Layer 7 of a small transformer language model trained on English Wikipedia (16 layers, counted from 0, width 128).
Take only the direct path to the model's output, skipping the later layers: a vector added to the residual stream pushes a token's score in proportion to its dot product with that token's output vector.

Output vectors of the tokens that the questions are about. A number n stands for (n - 128) times 0.016.
"au": 119, 142, 126, 159, 109, 140, 125, 139, 142, 71, 119, 117, 164, 128, 148, 140, 135, 143, 119, 119, 125, 135, 125, 111, 126, 157, 153, 82, 102, 101, 95, 119, 139, 122, 135, 141, 179, 104, 172, 101, 92, 136, 141, 95, 146, 112, 119, 114, 121, 118, 121, 145, 110, 141, 105, 121, 97, 149, 115, 129, 141, 126, 69, 161, 161, 111, 142, 171, 177, 111, 184, 86, 115, 163, 136, 110, 117, 167, 149, 111, 120, 137, 157, 111, 124, 152, 111, 121, 129, 98, 65, 109, 146, 95, 82, 124, 140, 146, 171, 114, 152, 130, 140, 121, 111, 101, 152, 123, 181, 114, 122, 143, 131, 144, 169, 114, 140, 122, 117, 136, 116, 140, 143, 136, 129, 139, 106, 133
"tro": 145, 129, 115, 190, 84, 127, 119, 137, 150, 103, 82, 110, 153, 165, 160, 158, 151, 93, 129, 120, 146, 151, 117, 127, 115, 106, 131, 114, 149, 129, 145, 130, 142, 145, 140, 149, 146, 118, 120, 112, 153, 114, 155, 90, 142, 133, 138, 141, 110, 118, 141, 120, 146, 140, 127, 121, 87, 132, 120, 150, 114, 116, 137, 121, 121, 88, 133, 125, 144, 114, 115, 93, 137, 126, 119, 93, 138, 167, 122, 112, 128, 114, 152, 94, 163, 135, 104, 111, 113, 112, 115, 126, 163, 92, 120, 118, 101, 86, 122, 153, 101, 178, 158, 113, 144, 106, 154, 96, 164, 113, 109, 160, 115, 145, 145, 91, 171, 168, 114, 140, 133, 148, 139, 170, 129, 153, 136, 99
"all": 112, 126, 179, 110, 136, 149, 95, 133, 107, 126, 146, 121, 157, 87, 141, 155, 129, 154, 82, 135, 167, 132, 116, 100, 101, 143, 97, 133, 137, 125, 108, 134, 169, 114, 131, 106, 153, 114, 161, 127, 148, 127, 121, 141, 122, 107, 181, 127, 138, 148, 156, 104, 94, 125, 110, 118, 115, 156, 112, 130, 114, 133, 126, 132, 149, 159, 137, 119, 125, 123, 113, 99, 136, 139, 123, 74, 152, 105, 102, 98, 138, 120, 121, 115, 100, 153, 126, 87, 144, 130, 94, 126, 135, 142, 122, 123, 99, 116, 169, 136, 137, 120, 129, 128, 121, 102, 152, 117, 98, 106, 120, 135, 140, 132, 141, 96, 126, 97, 124, 134, 110, 134, 124, 151, 130, 125, 88, 177
"ế": 129, 101, 141, 103, 153, 140, 106, 151, 148, 102, 90, 112, 172, 183, 100, 188, 144, 123, 109, 110, 175, 157, 115, 169, 121, 102, 170, 116, 101, 149, 122, 163, 168, 161, 160, 159, 171, 147, 139, 81, 161, 143, 130, 128, 153, 124, 109, 111, 130, 139, 133, 115, 113, 126, 86, 156, 118, 118, 140, 162, 102, 149, 90, 78, 149, 132, 134, 109, 161, 102, 200, 98, 123, 132, 90, 117, 106, 177, 86, 120, 138, 81, 171, 108, 111, 167, 79, 137, 135, 138, 129, 122, 152, 134, 79, 166, 139, 142, 146, 169, 150, 151, 160, 79, 129, 87, 170, 113, 151, 69, 107, 136, 103, 124, 123, 96, 153, 137, 127, 123, 104, 137, 100, 154, 130, 150, 90, 136
"s": 130, 145, 122, 143, 76, 99, 123, 106, 127, 114, 117, 94, 114, 116, 135, 127, 124, 119, 133, 146, 90, 108, 145, 125, 124, 144, 127, 137, 161, 117, 113, 126, 114, 135, 125, 129, 126, 119, 103, 152, 113, 116, 108, 70, 135, 139, 146, 134, 155, 117, 108, 139, 148, 135, 176, 107, 127, 126, 112, 106, 153, 115, 187, 137, 119, 117, 109, 138, 133, 135, 123, 136, 138, 106, 135, 140, 139, 102, 151, 169, 118, 132, 104, 145, 147, 120, 127, 151, 113, 139, 137, 134, 163, 159, 119, 97, 146, 104, 123, 118, 104, 106, 111, 146, 119, 144, 112, 130, 119, 138, 137, 175, 186, 140, 83, 74, 114, 127, 117, 136, 153, 109, 129, 114, 125, 116, 146, 119
"ca": 113, 116, 117, 110, 115, 99, 126, 154, 112, 88, 132, 120, 136, 105, 136, 155, 128, 109, 122, 134, 119, 160, 127, 120, 113, 141, 138, 107, 87, 134, 123, 128, 143, 124, 133, 123, 121, 109, 147, 123, 111, 103, 122, 83, 138, 106, 137, 118, 149, 96, 143, 116, 112, 141, 100, 106, 149, 121, 137, 156, 84, 157, 121, 107, 124, 109, 153, 148, 165, 145, 141, 97, 134, 166, 99, 99, 157, 138, 138, 134, 132, 94, 154, 138, 125, 143, 153, 126, 106, 99, 122, 94, 163, 130, 137, 134, 149, 96, 114, 126, 127, 115, 104, 86, 113, 135, 115, 96, 163, 124, 117, 155, 101, 129, 142, 106, 118, 141, 162, 134, 121, 150, 144, 118, 130, 120, 133, 100
" Stadium": 117, 140, 127, 153, 123, 147, 121, 133, 96, 117, 91, 90, 159, 115, 78, 142, 174, 121, 108, 102, 154, 132, 107, 149, 114, 97, 151, 120, 117, 133, 150, 121, 129, 131, 137, 107, 141, 106, 184, 116, 156, 145, 137, 99, 113, 104, 135, 75, 95, 181, 123, 116, 159, 116, 126, 169, 141, 145, 161, 145, 110, 129, 127, 103, 141, 160, 153, 122, 125, 96, 141, 110, 132, 166, 85, 160, 125, 120, 81, 99, 137, 93, 146, 101, 130, 168, 139, 155, 105, 90, 125, 110, 96, 106, 119, 145, 151, 112, 154, 143, 130, 103, 109, 122, 138, 91, 144, 96, 115, 120, 137, 166, 105, 130, 162, 107, 131, 137, 104, 101, 113, 99, 135, 164, 130, 130, 103, 141
"ur": 136, 136, 183, 100, 161, 157, 130, 107, 100, 78, 127, 112, 133, 159, 154, 117, 129, 131, 104, 117, 150, 120, 155, 113, 116, 118, 137, 104, 145, 114, 120, 87, 103, 128, 98, 147, 125, 111, 134, 107, 141, 106, 115, 100, 142, 105, 175, 122, 164, 111, 96, 101, 101, 123, 105, 130, 117, 129, 130, 129, 137, 120, 113, 149, 127, 111, 118, 147, 143, 124, 127, 131, 94, 122, 116, 117, 130, 104, 133, 124, 118, 121, 95, 120, 137, 115, 104, 132, 188, 124, 148, 112, 159, 129, 133, 105, 125, 136, 108, 123, 137, 120, 158, 150, 139, 142, 97, 126, 115, 97, 108, 109, 103, 143, 106, 125, 130, 106, 155, 115, 125, 143, 130, 140, 129, 120, 130, 116
"min": 100, 98, 133, 117, 140, 118, 114, 164, 114, 105, 139, 128, 137, 107, 142, 119, 126, 77, 137, 71, 149, 137, 141, 131, 162, 135, 121, 118, 112, 146, 108, 150, 132, 100, 132, 121, 122, 102, 109, 97, 166, 142, 133, 131, 159, 119, 133, 130, 127, 118, 156, 102, 114, 105, 103, 152, 132, 155, 127, 124, 151, 142, 110, 118, 140, 113, 108, 141, 174, 136, 138, 123, 161, 105, 134, 148, 175, 146, 68, 107, 142, 101, 127, 152, 140, 129, 121, 157, 113, 152, 93, 126, 125, 102, 131, 124, 148, 135, 122, 127, 119, 125, 150, 150, 136, 133, 116, 96, 122, 116, 132, 172, 156, 152, 154, 88, 128, 141, 95, 153, 122, 134, 134, 145, 128, 123, 115, 130
"ꦒ": 104, 93, 157, 71, 104, 160, 89, 147, 141, 72, 58, 90, 209, 194, 50, 180, 177, 84, 80, 82, 172, 190, 94, 147, 148, 54, 168, 104, 72, 173, 168, 140, 159, 130, 147, 153, 162, 137, 201, 70, 180, 140, 196, 116, 157, 64, 140, 92, 53, 206, 137, 80, 91, 78, 70, 152, 151, 123, 191, 213, 72, 137, 96, 47, 194, 158, 156, 136, 190, 104, 180, 59, 109, 171, 62, 100, 117, 171, 69, 92, 164, 87, 200, 40, 109, 176, 60, 153, 168, 88, 74, 110, 165, 90, 89, 248, 171, 121, 170, 182, 191, 157, 147, 37, 141, 80, 170, 77, 188, 47, 73, 158, 90, 166, 141, 53, 165, 137, 105, 60, 71, 136, 108, 216, 142, 157, 90, 183
"it": 142, 143, 133, 111, 119, 116, 122, 109, 117, 121, 151, 147, 139, 92, 158, 135, 146, 141, 132, 138, 157, 136, 132, 120, 92, 154, 138, 109, 104, 117, 127, 124, 132, 117, 129, 127, 154, 113, 115, 112, 163, 150, 112, 145, 78, 117, 137, 145, 142, 109, 77, 107, 119, 139, 122, 129, 148, 109, 103, 142, 132, 122, 97, 135, 145, 172, 111, 157, 107, 122, 129, 129, 113, 133, 152, 99, 117, 109, 139, 117, 122, 159, 116, 119, 128, 107, 108, 116, 146, 156, 124, 119, 153, 122, 100, 125, 89, 89, 98, 120, 107, 150, 143, 110, 121, 105, 125, 90, 106, 115, 134, 122, 135, 120, 121, 84, 129, 146, 100, 134, 143, 142, 88, 125, 129, 142, 154, 159
"ville": 143, 118, 125, 124, 93, 144, 139, 158, 134, 100, 129, 86, 158, 115, 121, 130, 122, 105, 115, 142, 125, 180, 110, 140, 117, 141, 129, 134, 129, 145, 167, 111, 125, 108, 138, 109, 111, 121, 154, 118, 124, 170, 116, 118, 137, 108, 158, 138, 124, 180, 133, 82, 139, 90, 118, 119, 99, 134, 108, 118, 121, 127, 91, 103, 166, 128, 119, 133, 134, 123, 156, 101, 107, 162, 135, 144, 142, 163, 132, 91, 126, 89, 155, 113, 149, 120, 95, 153, 116, 77, 102, 109, 103, 122, 140, 137, 124, 104, 121, 151, 145, 131, 148, 113, 117, 94, 176, 95, 158, 118, 138, 155, 88, 143, 121, 88, 155, 140, 107, 96, 94, 119, 126, 165, 130, 168, 138, 139
"ological": 114, 94, 145, 99, 109, 141, 92, 113, 110, 105, 145, 107, 178, 144, 109, 142, 144, 80, 106, 69, 192, 138, 103, 163, 118, 107, 122, 120, 121, 134, 122, 176, 113, 126, 119, 169, 97, 128, 141, 75, 149, 140, 167, 109, 130, 96, 168, 142, 100, 110, 139, 121, 79, 87, 134, 130, 114, 111, 125, 157, 137, 123, 99, 81, 132, 161, 167, 140, 142, 106, 135, 86, 117, 137, 121, 149, 125, 97, 81, 123, 144, 149, 165, 138, 159, 134, 122, 182, 137, 121, 84, 121, 156, 115, 93, 174, 137, 105, 161, 174, 137, 151, 149, 106, 138, 118, 166, 151, 146, 109, 122, 155, 112, 138, 146, 108, 167, 112, 131, 116, 151, 146, 95, 112, 130, 127, 86, 114
" Music": 142, 112, 134, 141, 122, 146, 115, 154, 153, 121, 104, 113, 121, 166, 89, 127, 122, 91, 129, 114, 159, 166, 139, 153, 147, 107, 149, 127, 123, 127, 150, 107, 154, 130, 140, 109, 130, 103, 170, 108, 158, 128, 125, 120, 151, 103, 161, 108, 95, 138, 138, 97, 94, 112, 116, 173, 147, 106, 117, 118, 99, 103, 144, 102, 148, 154, 137, 123, 148, 110, 118, 96, 127, 138, 158, 110, 105, 143, 123, 107, 127, 115, 151, 107, 118, 147, 150, 167, 153, 123, 135, 118, 86, 114, 114, 154, 138, 107, 142, 131, 115, 115, 114, 115, 174, 97, 137, 103, 121, 108, 119, 138, 107, 157, 156, 124, 159, 115, 116, 106, 129, 117, 109, 143, 130, 113, 117, 134
"5": 101, 92, 157, 72, 105, 156, 90, 145, 140, 70, 57, 92, 209, 196, 49, 180, 177, 82, 81, 83, 172, 192, 93, 148, 147, 58, 168, 105, 72, 173, 168, 139, 160, 129, 146, 152, 162, 137, 202, 71, 180, 139, 196, 114, 157, 64, 141, 89, 54, 207, 135, 78, 89, 74, 69, 154, 154, 121, 193, 215, 73, 138, 94, 47, 196, 158, 156, 137, 190, 104, 182, 57, 109, 169, 61, 98, 116, 171, 68, 92, 165, 84, 201, 38, 109, 175, 57, 152, 166, 89, 73, 112, 170, 91, 88, 249, 172, 118, 172, 182, 190, 157, 147, 35, 139, 79, 168, 76, 188, 46, 71, 159, 94, 166, 143, 52, 167, 136, 104, 60, 72, 136, 110, 218, 143, 156, 90, 182
"”": 66, 69, 127, 72, 91, 119, 100, 146, 153, 120, 95, 106, 134, 125, 124, 132, 109, 102, 144, 150, 166, 153, 144, 126, 105, 54, 158, 96, 141, 147, 120, 133, 175, 82, 181, 126, 162, 135, 161, 99, 148, 127, 154, 153, 152, 128, 125, 109, 64, 171, 157, 146, 55, 107, 89, 135, 123, 103, 152, 176, 115, 152, 107, 117, 160, 95, 183, 129, 115, 72, 134, 86, 134, 154, 118, 101, 126, 122, 108, 147, 124, 160, 140, 107, 70, 108, 137, 172, 126, 92, 141, 110, 174, 147, 98, 155, 126, 152, 91, 152, 189, 124, 164, 92, 151, 130, 126, 83, 166, 103, 88, 136, 101, 131, 141, 100, 114, 159, 73, 102, 145, 112, 92, 161, 130, 108, 131, 175
"aff": 138, 96, 155, 102, 130, 116, 122, 161, 129, 141, 128, 96, 160, 107, 132, 161, 144, 132, 111, 112, 146, 112, 93, 166, 100, 158, 147, 86, 117, 136, 120, 136, 124, 122, 137, 167, 165, 134, 132, 111, 133, 123, 123, 102, 124, 96, 126, 127, 132, 162, 155, 95, 114, 107, 147, 152, 165, 113, 159, 160, 149, 139, 97, 133, 137, 127, 153, 96, 138, 70, 164, 128, 139, 139, 127, 127, 156, 168, 102, 84, 142, 122, 129, 126, 135, 142, 106, 131, 111, 141, 98, 126, 150, 122, 99, 131, 109, 103, 153, 149, 141, 134, 132, 133, 98, 139, 185, 126, 126, 107, 118, 143, 132, 136, 153, 85, 135, 110, 96, 107, 128, 129, 138, 170, 129, 112, 120, 138
"my": 79, 91, 175, 100, 114, 147, 166, 159, 158, 105, 110, 104, 145, 152, 72, 110, 117, 94, 142, 89, 131, 100, 130, 131, 132, 131, 111, 110, 90, 131, 161, 106, 147, 105, 156, 124, 124, 138, 104, 90, 129, 114, 137, 120, 142, 127, 155, 145, 82, 145, 140, 82, 151, 152, 110, 129, 122, 98, 112, 148, 136, 176, 125, 151, 159, 153, 120, 110, 198, 119, 143, 129, 127, 173, 141, 125, 134, 144, 99, 148, 131, 105, 141, 97, 145, 129, 167, 170, 129, 91, 125, 156, 142, 117, 141, 120, 137, 85, 134, 153, 130, 111, 129, 129, 131, 117, 164, 116, 173, 95, 119, 150, 117, 153, 164, 103, 132, 129, 133, 127, 140, 125, 114, 156, 127, 146, 116, 155

Each question shows what one neuron of this layer's MLP adds at an activation of 1. A number n stands for (n - 128) times 0.0016.

n396: 88, 112, 89, 179, 117, 147, 160, 107, 149, 97, 152, 129, 119, 116, 141, 154, 190, 82, 124, 92, 99, 100, 133, 138, 128, 132, 107, 161, 126, 111, 111, 114, 167, 150, 170, 152, 111, 147, 169, 125, 147, 126, 139, 67, 91, 142, 167, 176, 149, 157, 139, 156, 157, 118, 82, 144, 124, 135, 170, 81, 137, 151, 90, 98, 130, 77, 59, 152, 121, 164, 92, 178, 122, 99, 145, 132, 131, 91, 55, 137, 163, 116, 165, 138, 86, 127, 164, 137, 90, 175, 122, 89, 152, 124, 138, 122, 142, 168, 108, 143, 134, 80, 157, 151, 120, 105, 90, 82, 122, 128, 162, 141, 192, 139, 107, 82, 153, 119, 141, 103, 103, 119, 147, 152, 202, 143, 172, 148
Which of these tokens does it push up most? "min"

n341: 108, 82, 151, 146, 77, 116, 59, 156, 148, 223, 103, 131, 151, 145, 128, 115, 120, 141, 156, 142, 134, 146, 151, 102, 137, 187, 144, 138, 105, 140, 149, 113, 138, 150, 98, 139, 62, 92, 160, 206, 107, 144, 133, 144, 126, 163, 151, 115, 141, 111, 158, 147, 99, 98, 143, 159, 128, 58, 121, 137, 120, 120, 72, 159, 158, 88, 157, 194, 120, 62, 160, 69, 145, 129, 101, 89, 107, 162, 164, 95, 141, 135, 101, 102, 146, 128, 146, 69, 155, 116, 143, 157, 148, 110, 117, 84, 110, 143, 149, 114, 119, 109, 142, 92, 77, 162, 142, 109, 121, 113, 121, 101, 95, 114, 118, 130, 145, 152, 91, 162, 123, 188, 154, 97, 142, 86, 187, 192
Which of these tokens does it push down most? " Stadium"

n109: 126, 104, 80, 181, 144, 113, 152, 125, 125, 131, 95, 72, 151, 111, 125, 163, 108, 76, 150, 137, 147, 70, 126, 170, 141, 121, 150, 141, 80, 102, 186, 112, 151, 138, 129, 141, 71, 159, 121, 155, 110, 100, 160, 132, 139, 126, 152, 163, 148, 150, 109, 90, 170, 141, 121, 159, 115, 96, 117, 122, 146, 157, 117, 154, 142, 145, 77, 102, 168, 94, 149, 55, 122, 128, 115, 92, 150, 150, 162, 125, 141, 74, 116, 149, 90, 110, 105, 148, 156, 136, 178, 103, 169, 157, 122, 165, 136, 144, 142, 141, 141, 136, 171, 74, 136, 167, 151, 128, 132, 87, 146, 135, 109, 70, 105, 101, 132, 155, 99, 139, 46, 160, 79, 105, 125, 154, 160, 123
Which of these tokens does it push down most? "all"

n415: 165, 99, 86, 102, 149, 164, 144, 163, 129, 134, 111, 130, 72, 145, 150, 161, 143, 84, 142, 101, 67, 122, 129, 107, 96, 120, 140, 150, 134, 151, 118, 172, 157, 89, 107, 96, 83, 145, 132, 125, 147, 108, 141, 115, 134, 127, 153, 116, 122, 102, 124, 66, 104, 141, 151, 133, 119, 110, 105, 109, 127, 157, 115, 130, 67, 105, 101, 122, 171, 133, 161, 121, 154, 151, 96, 114, 110, 75, 144, 145, 113, 151, 114, 55, 165, 117, 149, 135, 138, 178, 145, 137, 139, 161, 156, 100, 94, 141, 173, 107, 86, 188, 148, 135, 158, 117, 80, 115, 153, 170, 109, 148, 102, 190, 86, 153, 132, 150, 100, 144, 97, 155, 126, 80, 139, 143, 116, 149
Which of these tokens does it push up most? "tro"

n295: 130, 158, 162, 95, 121, 125, 138, 144, 142, 121, 142, 71, 126, 107, 116, 139, 106, 120, 129, 139, 67, 133, 91, 119, 114, 90, 119, 97, 108, 148, 142, 148, 137, 148, 121, 139, 157, 91, 144, 118, 113, 118, 125, 43, 180, 132, 147, 134, 124, 158, 110, 109, 103, 167, 105, 179, 114, 126, 124, 76, 111, 93, 128, 133, 123, 109, 140, 138, 131, 135, 116, 110, 133, 129, 127, 183, 147, 135, 136, 64, 129, 100, 123, 171, 118, 110, 127, 127, 149, 147, 129, 134, 82, 97, 129, 152, 157, 135, 123, 125, 109, 139, 156, 154, 136, 115, 141, 155, 140, 129, 141, 105, 144, 153, 91, 128, 121, 116, 119, 120, 104, 126, 143, 134, 138, 127, 138, 109
Which of these tokens does it push up most? "ville"

n405: 116, 109, 69, 91, 99, 126, 183, 135, 128, 142, 114, 151, 54, 120, 174, 207, 163, 79, 112, 141, 151, 149, 180, 136, 116, 53, 121, 137, 84, 130, 138, 113, 105, 150, 150, 94, 162, 118, 113, 138, 96, 98, 160, 129, 158, 82, 162, 134, 183, 98, 99, 79, 77, 109, 164, 158, 123, 96, 131, 111, 96, 160, 143, 142, 143, 153, 126, 152, 145, 172, 143, 75, 150, 145, 145, 157, 123, 153, 121, 113, 111, 103, 101, 126, 93, 110, 120, 165, 136, 118, 121, 184, 104, 142, 151, 166, 68, 154, 139, 108, 118, 118, 133, 108, 159, 100, 115, 83, 133, 142, 161, 119, 125, 82, 154, 181, 89, 119, 143, 154, 149, 123, 146, 162, 117, 127, 116, 119
Which two tokens does it push up most, strongest first? " Music", "ca"

n238: 123, 78, 78, 144, 122, 152, 169, 164, 115, 115, 161, 135, 122, 82, 136, 129, 190, 78, 122, 102, 174, 78, 130, 124, 128, 132, 151, 145, 128, 117, 127, 155, 117, 109, 141, 118, 75, 139, 125, 124, 134, 113, 166, 107, 141, 132, 153, 136, 130, 158, 75, 93, 135, 92, 84, 120, 80, 138, 98, 85, 146, 111, 104, 124, 150, 126, 130, 136, 172, 112, 101, 150, 156, 129, 125, 124, 141, 142, 128, 132, 138, 124, 127, 111, 108, 103, 122, 150, 108, 132, 98, 139, 161, 113, 96, 140, 153, 103, 135, 106, 123, 109, 154, 142, 129, 156, 116, 115, 110, 134, 160, 109, 136, 112, 110, 130, 69, 145, 136, 157, 116, 145, 130, 131, 166, 116, 63, 141
Which three tokens does it push up most, strongest first? "min", "ological", "my"

n165: 113, 100, 115, 158, 109, 89, 153, 172, 103, 167, 113, 119, 63, 162, 149, 133, 108, 145, 75, 122, 99, 133, 165, 143, 90, 172, 122, 136, 83, 113, 192, 85, 69, 95, 142, 113, 125, 134, 107, 130, 123, 116, 110, 180, 138, 114, 102, 121, 46, 125, 178, 113, 144, 131, 91, 141, 141, 116, 139, 156, 129, 84, 121, 142, 112, 137, 117, 80, 105, 111, 144, 178, 164, 60, 110, 87, 111, 130, 109, 125, 114, 121, 166, 121, 134, 115, 84, 122, 133, 111, 157, 94, 108, 153, 64, 109, 157, 188, 121, 154, 115, 119, 159, 150, 110, 171, 144, 157, 101, 176, 65, 93, 134, 110, 149, 158, 134, 65, 130, 112, 130, 154, 128, 157, 93, 162, 110, 121
Which of these tokens does it push up most? "aff"

n5: 98, 108, 162, 125, 147, 99, 152, 105, 142, 128, 113, 105, 106, 135, 126, 143, 161, 130, 160, 129, 145, 145, 140, 146, 142, 128, 157, 143, 149, 116, 161, 155, 159, 71, 107, 84, 122, 124, 125, 121, 161, 118, 196, 125, 114, 158, 120, 140, 143, 103, 103, 94, 139, 105, 142, 93, 148, 150, 77, 124, 147, 166, 119, 178, 97, 156, 108, 162, 167, 113, 112, 124, 153, 118, 148, 105, 124, 122, 159, 133, 160, 172, 99, 124, 150, 147, 132, 163, 122, 121, 153, 142, 137, 106, 120, 115, 160, 65, 117, 104, 71, 170, 191, 145, 147, 128, 103, 88, 140, 142, 116, 107, 100, 100, 153, 118, 127, 161, 139, 98, 95, 135, 91, 116, 138, 105, 134, 120
Which three tokens does it push up most, strongest first? "it", "my", "tro"

n209: 141, 97, 118, 77, 124, 109, 123, 130, 152, 100, 160, 141, 104, 131, 163, 148, 96, 130, 99, 74, 148, 138, 113, 140, 59, 118, 116, 122, 136, 87, 144, 157, 145, 97, 109, 150, 114, 97, 141, 121, 173, 173, 118, 133, 155, 103, 152, 115, 153, 86, 88, 116, 131, 97, 163, 92, 127, 166, 119, 159, 109, 144, 113, 168, 109, 65, 113, 92, 108, 149, 94, 111, 117, 155, 115, 120, 126, 126, 99, 133, 99, 160, 114, 82, 85, 136, 140, 130, 96, 107, 114, 104, 137, 132, 121, 111, 135, 131, 151, 167, 125, 128, 98, 148, 121, 174, 130, 161, 92, 114, 68, 107, 153, 147, 138, 115, 92, 131, 140, 153, 165, 101, 150, 139, 125, 186, 120, 171
Which of these tokens does it push down most? " Music"

n258: 84, 185, 144, 124, 132, 124, 60, 144, 123, 138, 117, 122, 120, 137, 92, 114, 105, 117, 180, 155, 114, 103, 119, 156, 111, 110, 119, 169, 127, 117, 132, 137, 116, 144, 149, 142, 82, 124, 127, 153, 64, 60, 127, 156, 159, 108, 166, 93, 182, 130, 212, 131, 179, 142, 109, 121, 108, 179, 156, 97, 143, 97, 150, 116, 172, 95, 144, 123, 84, 132, 121, 123, 132, 74, 116, 116, 110, 156, 118, 132, 191, 168, 140, 155, 127, 174, 132, 140, 130, 91, 82, 146, 115, 152, 145, 143, 190, 172, 69, 226, 119, 105, 184, 153, 146, 126, 122, 134, 169, 94, 106, 97, 120, 141, 91, 89, 141, 157, 109, 107, 154, 176, 123, 141, 112, 126, 143, 87
Which of these tokens does it push down most? "it"

n46: 75, 119, 126, 190, 61, 112, 160, 164, 118, 163, 80, 166, 152, 107, 141, 144, 148, 82, 126, 113, 163, 135, 112, 150, 167, 206, 130, 191, 108, 142, 74, 159, 159, 163, 51, 140, 76, 131, 146, 121, 147, 88, 131, 141, 116, 102, 119, 117, 105, 144, 114, 117, 136, 148, 86, 87, 105, 141, 121, 160, 154, 165, 119, 161, 112, 114, 130, 134, 97, 129, 171, 110, 105, 113, 106, 155, 139, 166, 152, 150, 79, 131, 152, 146, 164, 133, 138, 112, 123, 212, 132, 183, 174, 94, 183, 127, 189, 201, 123, 103, 83, 95, 133, 173, 96, 135, 112, 118, 107, 104, 194, 96, 122, 125, 169, 117, 136, 167, 93, 122, 161, 124, 112, 100, 180, 116, 151, 180
Which of these tokens does it push up most? "min"

n398: 120, 104, 118, 121, 55, 126, 142, 137, 145, 101, 116, 119, 122, 144, 149, 88, 140, 117, 149, 100, 120, 114, 170, 113, 88, 96, 98, 102, 141, 115, 162, 98, 117, 105, 140, 164, 61, 164, 102, 157, 164, 138, 149, 120, 109, 121, 116, 132, 141, 145, 119, 131, 84, 117, 169, 115, 106, 95, 120, 84, 125, 171, 109, 144, 137, 141, 151, 121, 189, 90, 138, 125, 110, 149, 73, 130, 152, 175, 138, 91, 149, 121, 120, 210, 145, 134, 149, 159, 103, 103, 132, 114, 124, 174, 77, 153, 117, 191, 126, 86, 83, 154, 100, 79, 145, 103, 140, 107, 160, 110, 81, 105, 118, 141, 157, 173, 110, 95, 113, 145, 132, 116, 156, 77, 162, 131, 134, 165
Which three tokens does it push up most, strongest first? "”", "my", "ological"

n284: 118, 83, 73, 119, 214, 94, 125, 107, 111, 129, 138, 116, 166, 118, 104, 118, 112, 151, 151, 124, 118, 148, 140, 156, 143, 141, 85, 124, 139, 123, 114, 123, 189, 93, 143, 155, 148, 136, 120, 120, 103, 133, 61, 103, 122, 141, 120, 130, 178, 157, 131, 130, 137, 172, 112, 169, 97, 100, 202, 146, 136, 133, 99, 75, 98, 169, 89, 135, 155, 125, 147, 121, 189, 88, 110, 119, 93, 130, 136, 105, 152, 111, 158, 131, 133, 134, 133, 117, 144, 154, 99, 118, 111, 166, 102, 126, 140, 133, 131, 135, 135, 111, 127, 179, 119, 159, 102, 76, 101, 133, 159, 122, 92, 129, 122, 164, 96, 131, 125, 129, 63, 138, 101, 160, 102, 113, 177, 66
Which two tokens does it push up most, strongest first? "ế", "min"

n403: 133, 131, 133, 106, 87, 95, 160, 154, 155, 123, 114, 117, 92, 121, 119, 125, 102, 106, 112, 136, 91, 190, 94, 117, 148, 116, 130, 104, 122, 130, 111, 130, 98, 112, 125, 146, 142, 142, 108, 126, 117, 167, 164, 137, 93, 120, 196, 107, 145, 99, 130, 166, 131, 140, 126, 142, 132, 116, 142, 113, 145, 135, 160, 122, 157, 105, 104, 185, 80, 105, 118, 145, 141, 114, 152, 127, 162, 123, 130, 149, 140, 59, 123, 169, 140, 148, 134, 114, 130, 107, 90, 129, 127, 157, 149, 169, 91, 119, 136, 95, 184, 79, 136, 135, 100, 134, 142, 185, 71, 82, 139, 116, 114, 129, 147, 135, 139, 118, 137, 161, 151, 175, 84, 126, 119, 131, 100, 173
Which of these tokens does it push down most? "tro"

n427: 150, 170, 117, 135, 196, 153, 127, 130, 164, 120, 122, 98, 144, 116, 160, 105, 161, 85, 124, 132, 74, 141, 152, 135, 109, 115, 124, 70, 138, 110, 101, 148, 153, 111, 132, 120, 106, 111, 114, 74, 125, 84, 154, 148, 141, 128, 164, 132, 137, 117, 127, 161, 143, 113, 78, 105, 118, 186, 131, 140, 117, 102, 153, 79, 121, 187, 115, 170, 87, 47, 91, 110, 180, 128, 146, 148, 119, 158, 78, 145, 75, 115, 173, 89, 116, 123, 87, 190, 129, 149, 157, 105, 150, 158, 153, 120, 128, 126, 132, 124, 65, 131, 98, 153, 188, 121, 145, 154, 151, 103, 149, 127, 133, 133, 94, 208, 168, 156, 153, 105, 100, 159, 131, 120, 101, 39, 118, 137
Which two tokens does it push up most, strongest first? " Music", "ological"

n407: 122, 98, 102, 116, 118, 114, 139, 138, 149, 141, 134, 133, 130, 170, 113, 106, 122, 166, 122, 129, 129, 104, 135, 110, 74, 114, 132, 145, 136, 123, 135, 134, 153, 100, 132, 186, 121, 104, 110, 139, 138, 147, 124, 114, 154, 88, 118, 147, 96, 111, 141, 100, 146, 173, 164, 138, 137, 107, 168, 156, 125, 112, 92, 185, 120, 174, 137, 78, 134, 142, 148, 119, 126, 88, 159, 142, 147, 101, 98, 128, 118, 123, 139, 87, 99, 159, 147, 142, 137, 130, 125, 125, 130, 146, 160, 104, 148, 138, 129, 106, 102, 136, 126, 136, 173, 114, 109, 125, 147, 120, 87, 142, 141, 76, 85, 116, 89, 105, 161, 156, 103, 107, 81, 138, 105, 133, 178, 133
Which of these tokens does it push up most? "my"

n186: 87, 167, 126, 145, 151, 90, 84, 126, 132, 159, 118, 141, 84, 129, 180, 190, 137, 171, 142, 159, 126, 95, 101, 155, 99, 138, 119, 133, 116, 156, 141, 100, 149, 154, 79, 139, 136, 186, 179, 106, 119, 153, 83, 137, 129, 123, 121, 172, 166, 86, 146, 139, 132, 140, 165, 127, 159, 131, 156, 129, 110, 90, 116, 124, 86, 172, 154, 121, 172, 118, 189, 125, 100, 128, 105, 148, 114, 172, 152, 140, 129, 138, 102, 124, 107, 184, 87, 138, 44, 163, 133, 122, 122, 95, 81, 155, 147, 144, 139, 136, 158, 171, 176, 167, 166, 101, 102, 45, 121, 136, 153, 150, 96, 96, 104, 109, 145, 115, 160, 90, 163, 162, 119, 109, 66, 154, 113, 101
Which of these tokens does it push up most? "ế"

n348: 113, 76, 168, 146, 120, 120, 125, 192, 96, 84, 122, 121, 132, 120, 148, 120, 85, 117, 137, 116, 134, 141, 154, 118, 89, 138, 84, 144, 120, 129, 152, 138, 197, 98, 180, 133, 156, 149, 134, 97, 144, 139, 115, 102, 153, 116, 105, 126, 80, 107, 96, 101, 127, 125, 109, 102, 133, 121, 119, 150, 171, 174, 142, 168, 175, 101, 119, 130, 119, 114, 133, 150, 131, 155, 164, 152, 153, 161, 125, 138, 89, 136, 162, 133, 118, 96, 110, 143, 174, 130, 133, 134, 138, 137, 116, 110, 60, 109, 160, 83, 134, 104, 100, 110, 129, 89, 132, 138, 129, 82, 140, 119, 133, 150, 157, 118, 113, 55, 133, 129, 163, 113, 127, 160, 97, 125, 90, 148
Which two tokens does it push up most, strongest first? "my", "”"